Layer 7 of a small transformer language model trained on English Wikipedia (15 layers, counted from 0, width 96).
In attention head 0, each number of a token's query is one row of weights dot the token's vector x plus its bias. The head spreads its attention over the tokens so far by the softmax of query dot key.

Query weights of the head. A number n stands for n times 0.0039.
q0 (bias 0.318): -2 -61 -11 -16 -24 43 20 -18 -28 13 17 -6 7 10 2 -26 16 30 21 -2 11 -17 -16 -64 43 0 40 38 32 25 17 85 1 -6 23 -9 -14 -6 -22 -18 -25 30 -5 -31 5 -16 22 -9 -25 -15 10 2 -47 -8 -8 2 19 7 -28 32 14 21 8 9 -47 -14 37 -4 -11 21 -33 -5 -40 4 74 43 -19 9 -8 3 -42 -46 -7 16 13 -47 -8 -12 2 15 -7 -67 64 31 -18 -11
q1 (bias 0.061): 23 -20 26 2 -43 -23 3 13 -72 -17 83 -30 43 -6 3 10 -5 -9 23 -32 11 0 -39 15 -15 -13 56 25 -27 40 26 12 -8 -19 13 -17 -25 0 15 -39 -6 24 4 14 -33 -9 45 61 27 -17 22 33 -44 -15 30 -34 6 -11 0 -4 -23 13 -28 -17 -17 -3 12 28 -20 -21 -40 39 -67 -6 25 19 32 48 43 -8 -18 -5 -28 -8 -31 -21 20 -22 21 -11 41 -33 -22 47 -61 -33
q2 (bias -0.282): -29 -14 -57 15 -13 -18 -9 -13 30 -13 32 -32 -15 -31 -12 9 -18 -21 40 15 6 59 63 35 -41 32 0 7 -17 -5 24 -49 10 66 -13 -73 32 19 5 25 -27 8 -41 60 44 19 22 -30 15 -16 81 22 -2 25 -24 24 25 -16 16 -37 -41 34 15 -30 32 63 -9 8 13 1 -4 -23 41 -45 -12 -42 -22 -65 15 16 15 29 -19 -16 13 12 16 -23 22 27 -20 -10 -32 -43 9 -41
q3 (bias -0.096): 3 -20 13 -8 -5 24 16 16 -9 -10 46 -14 14 -3 10 -4 -4 15 14 9 28 -2 9 -39 -15 32 22 -22 -27 21 7 -13 -14 20 -14 -21 2 -43 6 42 -4 -21 -35 12 38 8 21 -33 41 -49 35 2 -17 0 47 18 -6 5 -1 9 0 -12 -1 -33 -31 7 5 34 -4 -21 -26 -12 -23 -23 35 15 15 -40 -10 20 -11 -27 6 30 -8 -26 8 -25 53 28 -17 26 -22 10 -24 26
q4 (bias 0.509): 24 -6 10 -8 9 -25 -27 -21 -30 -13 63 -28 5 14 -21 17 -7 42 10 -26 22 -6 -20 -16 -10 -6 -6 24 17 -9 23 33 9 -34 -14 61 -30 -5 -26 -49 -3 6 -3 -4 -42 36 -7 7 -10 1 -40 -19 18 6 11 9 1 -8 3 42 27 29 -7 9 -30 -6 -15 -11 -4 9 28 15 -28 35 23 -18 0 28 -21 -20 19 -2 2 1 0 -15 -16 0 -2 23 37 -9 27 40 -11 19
q5 (bias -0.149): -24 9 4 -3 -5 27 -14 4 4 1 -22 -1 4 -15 0 9 13 -9 2 -9 -33 4 -1 11 -17 1 -15 -10 4 -10 -4 -9 11 -6 -20 -16 0 14 25 6 -16 12 18 -18 1 -8 -11 4 7 19 -6 -10 -43 -12 -4 -35 4 5 -1 -26 8 4 -9 10 -18 3 -7 -14 -8 -6 19 -30 33 39 1 15 4 4 5 27 27 12 -9 7 25 34 -8 16 -47 1 -36 -8 -4 -4 -10 -2
q6 (bias 0.656): -13 19 -5 21 20 -6 17 -43 -11 -22 21 -30 -10 6 -36 -22 4 29 7 -37 -39 27 2 4 -28 13 -17 3 -4 -9 25 55 28 24 12 -1 -26 -24 -36 -37 -9 19 -9 -21 -45 12 16 11 3 40 -46 -34 3 -11 -10 30 16 -31 -2 -12 36 90 12 16 -58 -1 -17 -49 -36 24 4 -23 22 63 14 0 6 -14 -48 17 5 -8 -11 -20 9 19 18 28 -61 10 6 53 14 11 17 14
q7 (bias 0.077): 28 -2 34 -32 -4 11 16 -4 -19 3 -9 27 10 22 -6 -21 51 7 -27 -28 41 -65 -75 -46 37 17 21 46 -24 -22 35 -42 5 7 -6 -34 15 32 -18 -7 12 13 29 -56 6 -36 70 -7 21 -23 -83 7 0 -4 13 -51 -35 -12 36 39 13 -30 -29 39 -25 -20 22 24 -1 -7 -44 29 -44 10 2 -11 -9 18 -26 -37 27 -4 -6 37 32 -39 -8 1 33 -8 42 87 -9 20 -18 -6
q8 (bias -0.014): -43 -14 -29 29 35 -13 17 -13 27 9 -11 -46 -5 9 20 31 -61 1 -12 -19 20 17 -54 43 35 45 -24 17 -3 -11 16 -10 -5 -51 -36 13 -24 9 21 5 -15 40 54 29 -13 12 -12 14 -1 1 44 11 53 -55 -47 16 -10 -2 -5 -83 -9 21 -17 7 -8 -7 -20 12 32 -24 32 -17 11 -49 29 29 -7 -36 15 23 -24 62 -9 45 7 19 23 56 20 1 -13 -23 -43 5 -22 -3
q9 (bias 0.097): -4 -18 -16 41 33 75 -1 3 1 11 -17 40 14 -52 -42 26 14 -12 -7 12 11 4 10 9 -41 29 25 -15 5 -11 -15 -45 -71 42 21 -48 29 -25 13 4 16 19 -9 -12 -34 22 -7 -5 0 11 6 -22 36 6 28 16 10 -52 -57 31 -14 24 -9 40 -16 -41 -15 19 -56 16 10 50 63 6 -27 -18 -38 11 -28 24 -31 16 64 28 -75 -45 12 -58 32 -10 -8 -23 48 -19 -21 9
q10 (bias 0.014): 48 7 -17 -41 17 -17 5 52 34 6 -22 8 -25 31 -4 28 -12 21 19 -29 53 4 -19 -31 81 -37 14 12 -62 17 -30 18 10 5 46 -38 47 -2 -28 -18 2 1 -16 -36 -12 2 -6 47 48 8 -43 13 46 26 -26 -11 1 -32 1 -48 -53 -21 29 -1 3 -9 3 15 -34 5 8 -66 -26 8 -30 -28 -11 -22 -2 24 4 9 -22 20 -32 -37 12 12 -1 -50 20 53 -35 2 -50 0
q11 (bias -0.080): -8 -9 24 6 30 23 43 -27 -19 -1 20 15 47 6 23 20 -18 1 47 36 -42 11 26 -31 22 20 -23 -11 57 -21 -21 -2 -16 28 25 -31 -52 -1 10 -19 16 -67 -3 -32 -5 6 -7 -16 21 -13 21 -9 22 -32 -18 2 -15 -37 10 -34 -8 22 -17 -33 -10 52 -46 -16 5 37 -57 -76 -22 -7 -18 -11 11 23 22 -35 -32 5 -39 -6 -6 41 4 37 -43 11 38 -5 29 6 32 24
q12 (bias 0.072): 1 12 24 0 -5 -15 -42 38 47 2 -19 22 -12 -19 -2 36 22 -9 -30 -9 -25 12 14 -9 40 13 -34 24 14 -23 10 -21 -3 -22 -16 -32 9 -13 -15 9 33 24 34 -55 -26 5 29 13 8 14 34 21 -48 -26 19 -28 18 17 -21 11 -28 -16 -4 -15 34 -12 -37 -10 45 -23 6 23 -59 18 32 36 5 -18 21 -30 -22 -45 -15 76 -29 1 12 -5 29 21 -4 10 24 -20 14 3
q13 (bias -0.012): 11 6 42 -24 52 24 -18 -13 16 9 21 28 24 0 43 28 11 24 -9 -3 21 -36 28 8 -9 -38 -24 -18 -17 -3 -9 7 -16 -32 -73 -31 -3 -36 27 5 -13 -30 4 5 18 -9 4 47 -8 24 -45 -26 -35 45 88 -17 -12 1 -47 2 -22 30 42 18 -11 41 -35 -31 -32 -52 -9 28 -26 -1 14 22 18 -9 -33 3 -12 6 -44 -21 19 -28 -1 14 23 4 30 -22 -21 -48 13 -13
q14 (bias -0.022): -27 -5 58 1 -12 5 22 -18 13 33 -91 74 -4 27 42 34 -37 8 -6 -25 1 -2 -4 -21 -27 -45 2 -2 19 -16 -9 -20 -11 6 0 0 -3 -62 32 14 -53 -12 -37 40 35 42 23 -2 5 30 27 -13 5 3 -3 -55 -10 53 7 43 19 -32 -27 11 15 13 -30 -33 -38 -8 17 52 -36 -60 45 -23 -38 -13 -9 34 -20 5 3 -5 -9 -29 -24 -1 10 57 5 -1 -30 -37 13 60
q15 (bias -0.084): 50 27 23 24 -17 -25 2 28 -8 32 -18 18 27 -9 3 60 25 20 -34 -2 1 -88 -16 5 1 -73 56 58 4 20 -27 -15 -46 -25 23 -28 34 0 -33 -13 -39 -19 -13 27 11 27 26 -25 11 15 -29 -22 7 14 77 -28 -3 77 -45 5 -1 -15 -19 5 26 8 -14 -6 -42 -1 -44 30 27 -74 -12 -5 67 30 -39 1 -43 41 -20 25 -18 14 -7 2 38 -1 22 34 -50 -12 -26 -3
q16 (bias -0.105): 2 -33 -40 6 -14 10 17 -66 2 27 25 -36 -15 2 -27 -41 -29 28 -3 -34 11 -8 18 -8 -11 48 5 46 -18 5 -2 0 5 17 16 56 37 -14 2 5 -16 -8 41 21 28 -81 1 -15 -68 -10 -37 -10 -35 14 30 -48 -32 20 17 46 2 18 42 -49 36 -32 -15 -24 30 -36 15 6 -44 19 -19 29 -1 -14 -2 -20 -44 37 34 14 -3 -33 32 -3 60 30 13 27 8 -32 22 -25
q17 (bias 0.044): 12 24 -7 -27 -4 -30 5 29 -31 13 -2 36 16 26 78 7 10 54 35 17 -2 31 41 -30 19 -15 24 39 -57 6 -22 -43 11 18 17 -5 7 -36 -57 -15 17 22 5 41 19 6 2 -22 0 5 37 9 -7 -36 16 8 -13 -45 -10 6 -19 -17 20 -4 12 1 -3 62 -11 3 -84 -41 -20 15 33 -29 25 -7 -39 -4 66 -16 -12 15 16 -40 2 -70 -36 16 -15 -20 -4 10 -45 17
q18 (bias 0.009): 15 -50 29 -15 -33 61 -5 26 -1 -8 8 64 25 0 -4 47 1 -4 -30 38 11 -27 1 0 10 -23 45 21 36 14 -69 -47 22 11 0 10 16 -8 -7 3 -56 9 26 -19 -11 -19 -16 0 -4 -19 -29 29 -7 53 15 -24 -26 0 -17 17 -11 -53 -54 -6 -12 23 14 -35 36 6 13 37 -14 56 -7 -30 -6 -31 -75 13 0 -9 33 3 9 23 6 -40 -8 48 -11 -24 -16 56 3 13
q19 (bias 0.021): 9 38 -24 -47 -20 -6 -51 -45 -13 -5 -54 21 -3 -12 11 30 -42 -33 7 1 -14 30 47 -10 30 2 -29 -15 -16 7 -16 -11 15 -1 -15 27 1 -19 -40 46 -38 -20 34 27 22 -10 32 -19 -6 15 12 18 7 10 -41 60 12 24 19 32 52 3 -6 -14 31 46 -8 6 20 -2 0 9 3 -16 0 -16 39 -33 17 -27 5 4 -10 60 66 29 -8 4 -40 -16 2 6 57 -62 -31 -21
q20 (bias -0.047): -3 31 -7 -30 4 -36 52 -4 -21 18 -49 23 -1 -19 -5 -36 -4 1 30 -26 -21 33 -28 6 13 8 -16 14 -70 -29 2 -26 22 -7 15 -13 -6 41 -18 12 -9 37 22 22 -38 -20 20 32 -6 11 2 48 11 -11 -7 -32 -32 5 -10 16 10 6 45 40 18 -17 -25 -47 40 40 10 22 -25 -10 -16 -36 -29 24 34 -25 -1 -34 12 -25 -38 40 -14 58 40 -8 -31 -3 25 26 -10 -9
q21 (bias 0.052): 19 6 -39 -13 -39 -1 -17 10 -7 -1 15 22 -37 20 -37 -33 28 -41 1 -15 19 24 -50 23 -10 5 5 -14 -21 8 -24 26 18 -13 13 36 22 11 -26 -1 -18 -10 -28 -23 13 -5 15 13 15 -33 72 -26 7 -5 58 -13 -51 37 18 24 -1 -47 30 -2 50 -7 -38 27 43 24 -23 41 44 -65 -2 19 -11 29 7 -25 -21 -11 33 16 -57 -13 -18 -16 7 24 -54 -17 47 6 3 -26
q22 (bias 0.017): 18 -10 44 7 -32 -4 8 -16 -21 15 7 45 -3 -10 13 20 47 2 13 51 21 -24 -6 -17 32 -80 37 -5 21 22 -45 -57 -30 -37 6 28 -10 5 -32 -16 -46 -13 -65 24 17 14 26 6 -46 1 11 -5 4 1 64 -19 8 77 -27 -7 -51 24 49 -27 56 -19 17 13 -17 0 -11 29 -35 -50 -22 18 19 62 -33 36 -24 -5 34 12 12 -40 -27 -7 -12 -28 47 -13 1 -18 26 12
q23 (bias -0.002): -7 -39 29 -20 -42 -5 -1 -39 1 -8 -23 22 35 4 -27 32 0 -9 -16 -29 -27 -8 -36 30 16 55 10 7 -10 -21 15 4 -25 16 26 19 -6 -29 -20 1 -23 22 -48 10 6 14 8 -31 28 -21 -42 -63 62 24 -33 15 -14 8 59 52 59 -18 -4 36 13 -8 -19 -19 23 -31 12 -1 31 -10 23 -8 -9 18 8 1 6 -10 25 -26 -44 -37 2 -15 -26 -17 35 -6 -27 47 -95 -43
q24 (bias -0.094): 19 19 -5 16 23 31 -56 12 -1 -10 6 -61 -37 -37 -9 -13 -34 9 -1 11 -29 -5 10 -36 9 20 -43 -16 -45 49 -35 28 43 2 7 7 29 37 35 -12 -8 -6 -22 -4 -30 3 7 -24 -30 -15 23 -12 43 -9 78 -15 -6 -2 43 -23 6 1 -17 -38 -24 7 -7 1 19 -33 37 -2 14 -27 19 -9 33 30 -19 0 -36 11 26 -34 -36 6 28 30 34 23 27 -5 14 -75 -22 0
q25 (bias -0.075): 48 -43 -8 2 -10 -21 7 -4 7 9 -24 -18 62 -15 -10 -11 9 -29 -3 14 -35 25 48 20 -2 -10 3 -24 10 -22 9 -9 22 -40 -18 -62 -1 -30 16 0 14 -20 -30 13 16 31 13 -13 6 52 -35 -5 23 61 -35 -11 3 19 16 18 36 66 -6 -13 -22 3 4 13 24 37 -11 45 -30 -57 -15 -22 16 -10 64 0 6 -10 55 4 -6 19 -41 -24 26 12 12 -26 -11 15 -18 18
q26 (bias -0.089): 27 -10 14 40 30 24 29 27 39 -15 86 -32 20 -54 19 20 7 -14 8 28 39 34 -47 -62 17 24 12 2 -7 19 10 -14 19 29 -17 -41 7 -8 -30 -32 40 -39 9 -44 24 -15 -2 -14 24 -12 -18 -18 22 -9 22 -29 42 11 -27 1 11 -11 50 18 -22 33 -20 0 -2 -40 7 -28 13 -17 10 23 -17 23 33 33 -14 -14 -59 33 -31 3 8 -10 -20 -6 -9 -9 24 18 6 -15
q27 (bias -0.048): 0 50 -1 21 -3 20 39 18 34 -26 -21 -24 -4 26 0 -25 -26 15 20 31 -18 -3 1 36 51 16 23 10 13 0 -39 20 47 -6 16 -38 -58 -9 22 34 -50 19 -6 20 -1 -7 -1 -7 12 -26 13 -8 -42 -9 -32 -40 -4 -20 39 18 34 7 20 7 -21 -19 -34 -4 9 12 -75 -50 -18 -17 2 -8 -40 -12 24 -41 3 -5 -9 -20 48 39 20 -7 29 -38 -4 -10 51 -25 58 4
q28 (bias 0.043): -24 -6 3 -11 28 -1 -14 -8 48 -48 -1 5 -6 1 -21 -25 -16 48 9 -14 -11 6 25 -29 14 -39 -9 -23 -6 67 5 16 -22 9 15 -38 -43 -7 -5 32 -9 33 -40 -14 7 22 -6 -22 32 -28 26 5 57 35 8 20 -55 42 5 1 -38 -59 -12 -16 16 21 -60 -9 13 -10 -75 14 -25 7 -28 11 -10 11 -12 7 0 -36 2 31 -23 -1 -34 -12 28 31 -32 -1 -14 -15 16 29
q29 (bias 0.020): -19 28 15 0 18 1 -13 45 7 31 -10 4 43 4 18 -12 -29 8 12 -23 -11 -48 -10 14 12 -6 -8 -9 2 13 -9 2 6 36 -35 31 -48 -20 -24 -30 31 -21 -6 41 17 -14 -7 0 -3 -10 -47 16 5 -22 -16 -18 18 12 -11 36 3 -18 -16 -21 32 -29 26 32 -18 -2 51 -34 17 18 -35 41 -11 -53 -2 29 -39 18 33 -6 -3 -13 -15 30 -79 -20 21 -32 7 -2 -22 -7
q30 (bias -0.018): -2 27 -8 -41 -1 34 -21 3 49 4 -2 20 13 70 -24 -5 16 -3 0 -5 -11 -42 -10 -55 8 -37 2 25 -61 -7 2 -32 -20 14 -22 -13 51 37 17 -1 -11 -48 -8 -57 -33 -16 8 -29 -23 8 12 1 -16 5 28 11 -43 53 -16 12 8 16 -5 20 -44 -3 -7 -17 36 17 45 -14 11 18 25 -20 -13 -17 19 -2 9 -25 -14 5 3 -10 -5 32 19 53 -7 0 -26 10 7 63
q31 (bias 0.056): 9 56 -10 16 3 -41 -13 -56 6 -15 26 -10 -36 10 -52 -15 1 27 18 -28 -22 55 14 15 5 62 -46 18 -3 -4 4 22 -10 40 9 12 26 23 -19 -8 1 55 27 46 6 -39 -27 7 -12 54 9 17 -14 22 -76 21 -10 -36 12 -3 7 -20 -22 -35 41 -37 -33 29 -22 -51 22 -17 33 2 -4 -37 -71 -47 23 20 51 -1 -23 -40 16 23 -18 -16 -12 -9 36 -10 -1 8 12 -21

Each question shows a short text with each token's key, already scaled and adjusted for position as the last token sees it. A number n stands for n times 0.016.

Then comes the last token's vector x. A number n stands for n times 0.059.

0 "t": -1 1 -10 2 24 -22 41 -67 -3 -3 -1 -5 23 5 -2 -21 -2 9 4 11 -10 -20 7 -23 -1 -5 -16 2 -4 3 0 15
1 "ter": -1 -3 -9 10 19 -19 38 -63 -9 -5 7 -2 19 6 0 -16 -4 16 0 2 -6 -22 6 -18 3 -14 -15 4 7 -5 4 8
2 " out": -8 0 -9 -1 27 -15 31 -63 -9 2 -2 -6 6 8 0 -17 -7 -4 9 -2 -19 -7 10 -13 8 -9 -19 -12 1 1 5 5
3 "do": 0 -9 -16 -5 17 -23 31 -69 -8 6 -14 16 15 13 20 5 -11 -4 -2 1 -30 -6 7 1 14 -12 -2 -2 -11 -17 7 4
4 "or": 2 -15 -1 3 17 -9 20 -64 -1 3 9 2 4 6 15 20 -19 8 18 6 -15 0 18 -6 9 -22 -5 13 16 3 12 -9
x: -58 73 14 -21 0 13 -25 -29 3 -4 -8 20 8 15 -9 -12 -24 -3 -6 -11 -7 21 -20 -16 20 -31 13 0 14 32 29 23 4 23 -9 -9 13 -2 -26 -19 -31 10 -17 -4 10 -21 17 -26 23 -5 -3 -29 6 17 -2 36 -11 -6 -19 18 -17 17 -9 0 -7 15 -14 -6 5 15 -26 4 -10 8 28 -5 24 -25 -21 2 10 54 17 2 -13 0 24 -10 -24 20 16 7 5 -18 -8 20
To which token does the last token give the most attention? 4 "or"

0 " was": 3 2 -3 4 29 -25 45 -66 -2 -4 -6 -6 12 10 -13 -15 5 2 9 2 -11 -8 -1 -19 -1 -13 -18 5 4 -3 5 7
1 " later": 5 -7 -3 5 21 -23 20 -60 0 -10 -8 -19 9 12 -9 5 10 -1 13 -15 -3 5 8 -12 11 3 -19 5 -4 -13 5 4
2 " re": -6 -15 -1 7 22 -16 26 -65 -9 1 -1 -14 8 14 3 11 2 -5 8 2 -15 -1 18 -12 9 10 -17 4 -6 -18 8 -4
3 "–": 16 12 -3 -11 23 -29 30 -65 -18 4 4 2 2 2 -4 7 5 -1 15 -18 -9 -4 7 2 -8 7 -8 -6 -25 -23 4 -12
4 "re": 2 19 -3 0 32 -22 26 -63 -19 4 -1 6 0 2 -3 22 16 -14 17 -26 -1 0 32 -7 12 6 -15 -2 -27 -37 12 1
x: -24 -2 17 2 26 -20 -4 -16 -6 -21 3 41 37 11 -16 -30 16 -11 2 -21 4 -2 2 -30 7 10 -29 -14 34 9 6 29 19 -6 -13 9 25 -19 6 -27 -35 12 -27 -10 -57 -15 -25 -6 23 16 -26 -32 -6 9 -20 23 2 -14 -29 -13 -5 -4 38 13 -8 -4 5 -2 5 43 -19 31 -7 5 -13 -22 22 6 -24 22 3 27 14 24 8 7 36 -16 -11 56 24 31 -22 -8 5 -5
To which token does the last token give the most attention? 3 "–"

0 " for": 5 8 -7 -3 28 -20 46 -68 -5 1 -1 -5 15 7 -9 -16 -3 1 11 2 -13 -14 5 -16 1 -12 -22 -1 5 -1 2 8
1 "ty": -9 -6 -11 -4 14 -31 34 -84 -12 12 6 15 -2 7 -10 0 -10 -10 12 5 -3 -12 18 -13 29 -7 -11 2 -4 -16 -4 1
2 " ": 0 -9 -8 0 12 -14 20 -72 -12 -4 -8 -2 1 10 13 -10 -8 -5 15 1 -13 -6 26 -16 4 -14 -10 -2 -9 0 -5 2
3 "e": 4 2 0 0 18 -16 23 -61 -12 -16 -17 2 -11 8 10 16 2 -22 7 -1 -10 -17 14 -2 -6 11 -10 -6 -33 -8 9 -11
4 "ight": -4 14 -11 -1 14 -21 18 -62 -4 2 -7 7 -14 17 4 -13 9 4 21 -26 14 -13 20 -16 -1 -3 -8 16 -15 -13 6 -19
x: -37 49 32 -28 6 -25 -4 -8 10 -7 10 17 24 9 -7 -2 16 -22 -14 12 34 8 -2 -12 -3 1 -6 -2 16 12 2 8 3 -6 -23 0 0 -4 -12 -18 -52 -3 -3 -5 -9 -34 14 9 -25 -17 7 -51 19 -9 -11 1 -8 -9 0 16 -49 18 26 -25 10 -23 24 -14 4 45 -26 2 -37 14 -3 -21 29 -13 -42 2 15 65 17 10 4 22 34 19 7 10 28 -2 -7 -12 18 12
To which token does the last token give the most attention? 4 "ight"

0 "ide": -3 4 -4 1 14 -15 36 -60 -18 10 2 -1 -2 -1 -6 -13 -18 8 0 -7 -16 -8 5 -7 6 -10 -15 1 10 3 4 9
1 "as": -10 3 -6 7 11 -12 35 -64 -9 11 1 -4 5 -2 -6 -15 0 -2 -4 8 -17 -1 15 -10 18 -27 -11 4 8 4 6 8
2 ",": 2 3 -3 -2 34 -25 51 -68 -4 4 -3 -3 12 7 -8 -24 1 2 7 -1 -13 -10 1 -20 -3 -11 -17 -2 8 -2 -2 8
3 " un": -10 -3 -26 -14 21 -19 26 -74 -4 -3 0 -2 8 -3 -10 2 9 -11 19 -11 -21 -6 8 -14 -3 -10 6 -11 -10 -7 13 -15
4 "li": 12 -7 -20 -17 7 -23 29 -66 -20 22 -4 6 4 8 1 13 9 -6 9 -11 -6 -11 1 -2 10 -22 1 -4 -23 -20 -3 7
x: -11 10 24 3 20 11 -47 -29 9 -31 5 47 3 29 -45 -15 -10 -20 7 -3 18 17 21 -15 -2 -8 -6 -8 11 22 11 -2 27 -26 -20 1 -8 -16 18 -1 -28 42 1 -32 -66 -6 -15 12 14 29 -16 -33 -3 2 -21 19 7 13 -12 2 -4 13 -1 3 -7 -10 18 -3 -3 4 -24 -1 26 11 -2 -22 25 -9 -50 -6 8 31 6 43 2 -3 16 -10 -9 43 26 14 -1 10 5 -29
To which token does the last token give the most attention? 2 ","

0 " Char": 7 -11 -13 5 15 -21 34 -60 -6 2 16 0 17 -3 -26 -12 -17 10 3 -5 -15 -12 -1 -12 -4 -11 0 -5 6 9 6 12
1 "t": 13 3 -16 -5 21 -20 18 -43 5 4 14 -1 19 -5 -7 0 -24 6 -3 1 -18 -8 16 -3 -3 9 -4 -10 -19 -3 10 -2
2 "s": 8 1 -3 2 17 -16 36 -62 -2 1 18 -9 18 -1 -6 -17 2 3 -2 -6 -17 -2 3 -5 1 -12 -4 -5 0 2 4 9
3 ",": -2 3 -3 -5 35 -26 51 -68 -4 5 -4 -1 13 5 -8 -27 1 0 8 -2 -12 -9 0 -19 -3 -10 -16 -3 7 -2 0 7
4 " debut": -1 6 -5 6 8 -17 24 -57 -3 -13 -7 9 3 -1 -10 0 0 0 11 -8 0 3 18 -17 -4 12 -2 13 -3 -16 -5 -10
x: 0 27 15 -17 14 -30 13 -24 0 -32 -15 16 1 -17 -3 -43 27 -32 5 12 12 22 -12 -21 5 -1 -9 -7 11 50 48 -9 51 19 -22 -11 6 -32 -2 -9 2 10 9 0 -16 -15 -17 -11 14 14 -19 -50 -16 -31 -17 13 -11 5 -26 23 -25 22 5 -28 -3 -33 -13 3 9 6 -42 38 -18 15 9 -3 18 -15 -29 22 13 34 19 33 -5 -1 39 -8 23 16 22 12 -32 21 26 6
To which token does the last token give the most attention? 3 ","

0 "D": -5 -4 -10 8 18 -23 42 -63 -12 -4 19 -3 19 -2 -13 -11 -4 14 7 2 3 -20 12 -21 -2 -9 -8 4 2 -5 4 15
1 "on": -2 -12 -14 -2 19 -22 28 -71 -16 -4 11 -4 7 -5 -2 -5 1 2 4 -8 12 -10 11 -16 0 -1 -5 11 -26 2 -10 13
2 "'": -2 -1 -9 -3 6 -18 33 -66 -18 3 1 10 16 -5 0 -18 -3 14 -10 6 -4 -11 -1 -14 -16 15 -5 16 -9 13 -2 11
3 "t": 4 -4 -19 -8 18 -24 32 -70 -4 -9 -5 1 10 7 -8 -12 3 -2 9 11 -1 -25 9 -25 2 28 -17 -1 -40 6 10 3
4 " T": 17 12 -12 -4 10 -20 30 -70 -15 -6 -9 5 0 -10 2 -11 -2 13 -3 1 -4 -16 14 -20 2 1 -4 8 -16 -6 3 6
x: -29 13 16 -16 21 -58 -3 7 -13 -44 10 5 10 -9 -9 6 1 -13 9 -7 -3 30 -11 -12 27 28 1 -9 14 20 19 -3 59 8 -25 -8 -12 -30 6 -24 -15 -4 7 -6 -29 -46 4 10 6 9 -4 -36 -3 -64 -32 34 1 9 -2 7 -17 28 9 -20 -11 -2 -7 -13 38 6 -13 5 10 1 29 -11 2 6 -26 5 30 15 3 16 -7 25 51 -9 -2 16 30 9 2 -20 5 21
Which two tokens does the last token look at most, in order? 0 "D", 2 "'"

0 " to": 6 4 -9 -3 29 -22 44 -69 -5 2 -7 -6 10 9 -6 -19 2 -2 12 1 -13 -13 2 -19 3 -9 -24 -3 5 1 5 8
1 "p": 12 -22 -17 3 25 -33 16 -74 -14 7 -7 0 11 -1 1 2 0 -18 13 -13 2 -3 15 -25 22 -8 8 -1 -22 -14 16 -21
2 " for": -11 0 -7 -5 25 -15 40 -70 -8 -5 -2 -4 11 5 1 -15 0 -2 12 4 -12 -9 11 -14 4 -10 -20 -1 5 -4 -1 9
3 "ty": 7 -5 -5 -4 12 -28 31 -84 -9 11 5 17 -3 5 0 -2 -9 -9 11 6 -4 -10 22 -13 29 -5 -9 0 -3 -16 -8 1
4 " of": -1 -4 -2 -3 33 -23 48 -70 -6 1 -5 -3 11 11 -3 -23 -1 2 12 2 -14 -13 3 -19 -2 -12 -20 -2 7 -2 -1 7
x: -36 46 -17 -8 -1 -25 -16 -13 0 4 11 -3 19 5 -5 -3 -5 -14 11 -5 9 -1 4 -8 23 -3 7 -20 6 2 21 11 36 5 -6 23 -17 -28 24 -24 -24 11 -3 -2 -21 -28 24 14 23 -16 7 -18 11 -20 -35 55 -21 14 -39 17 -16 4 24 -9 -14 -9 -27 5 2 14 -32 22 -8 42 22 -18 0 -25 -34 -3 17 17 4 19 -11 -17 24 -22 8 30 29 3 -4 7 3 12
To which token does the last token give the most attention? 4 " of"

0 " from": 5 -1 -5 -1 31 -23 47 -68 -2 0 -5 -7 15 5 -6 -23 -3 3 13 0 -14 -11 3 -21 -5 -10 -20 -3 6 1 -1 9
1 " her": -4 -4 -9 2 21 -8 33 -78 -4 -21 2 3 4 2 -5 -8 -9 -6 12 -7 -20 -5 12 -5 2 2 -6 7 -2 11 -6 6
2 " ": -6 -7 -8 5 12 -15 18 -69 -5 -5 -9 -3 -3 6 10 10 -12 3 19 0 -20 -10 23 -18 1 2 5 -9 -33 1 2 -2
3 "da": -7 -5 -11 -7 10 -19 29 -68 -1 -6 -18 -2 -6 11 -10 18 10 -29 5 11 -15 -17 5 6 4 -9 6 -8 -29 -1 4 10
4 "il": -3 7 -5 2 11 -18 22 -65 3 -3 4 -13 6 22 -18 15 -2 9 16 -12 10 -11 5 -9 -3 -17 1 6 -4 -16 1 -5
x: -33 43 23 -31 27 5 -24 -27 20 -20 -6 2 -7 14 -35 -16 -12 5 -19 0 -3 27 9 2 7 -11 15 -7 -1 51 7 18 18 14 -10 -8 -9 8 -56 -28 -27 13 -7 8 -14 -21 5 12 -1 4 -40 -25 6 -29 -5 27 -3 -6 -37 25 -26 28 -5 -8 -8 0 -19 -12 -12 20 -15 -18 15 12 30 -15 44 -7 -38 3 13 26 23 13 45 19 32 -7 12 22 -4 10 -9 -19 26 -8
To which token does the last token give the most attention? 0 " from"

0 " open": 6 -4 -3 6 20 -16 25 -55 9 -15 -6 -5 20 11 3 -6 -7 14 15 2 -9 -17 18 -20 -13 1 -8 -12 -6 -9 -7 1
1 "ing": 2 4 -3 1 27 -21 44 -66 1 2 -5 -6 15 5 -7 -24 -4 4 9 0 -14 -16 4 -23 -2 -15 -17 -3 1 -2 -1 10
2 " of": -4 2 -4 -3 35 -24 48 -70 -4 1 -5 -5 13 10 -4 -23 -2 2 13 1 -14 -14 4 -21 -2 -12 -19 -3 6 -4 2 8
3 " that": -2 0 -8 2 33 -23 31 -78 -2 0 -13 -7 11 10 1 -17 9 -10 10 -2 -7 -2 20 -23 8 0 -14 0 2 3 8 -4
4 " ": 8 3 -11 2 16 -21 26 -73 -11 0 -9 -12 7 8 11 -7 7 4 21 -2 -12 -6 26 -26 0 -7 -5 -3 -15 6 -1 -1
x: -56 18 22 -2 -3 -21 -24 0 -4 -36 1 0 18 1 -9 -17 0 -17 8 -14 7 -3 8 6 32 12 2 -23 -1 2 10 12 61 4 -9 29 -10 -31 26 -9 -47 17 -4 -9 -36 -43 8 4 10 5 -7 -35 12 -27 -20 27 -29 39 -24 16 -22 40 18 -19 -21 3 -17 -2 -9 13 -22 35 2 25 28 -3 8 -10 -33 8 -3 18 22 31 4 16 11 -9 2 27 16 -11 -3 -8 11 26
Which two tokens does the last token look at most, in order? 2 " of", 3 " that"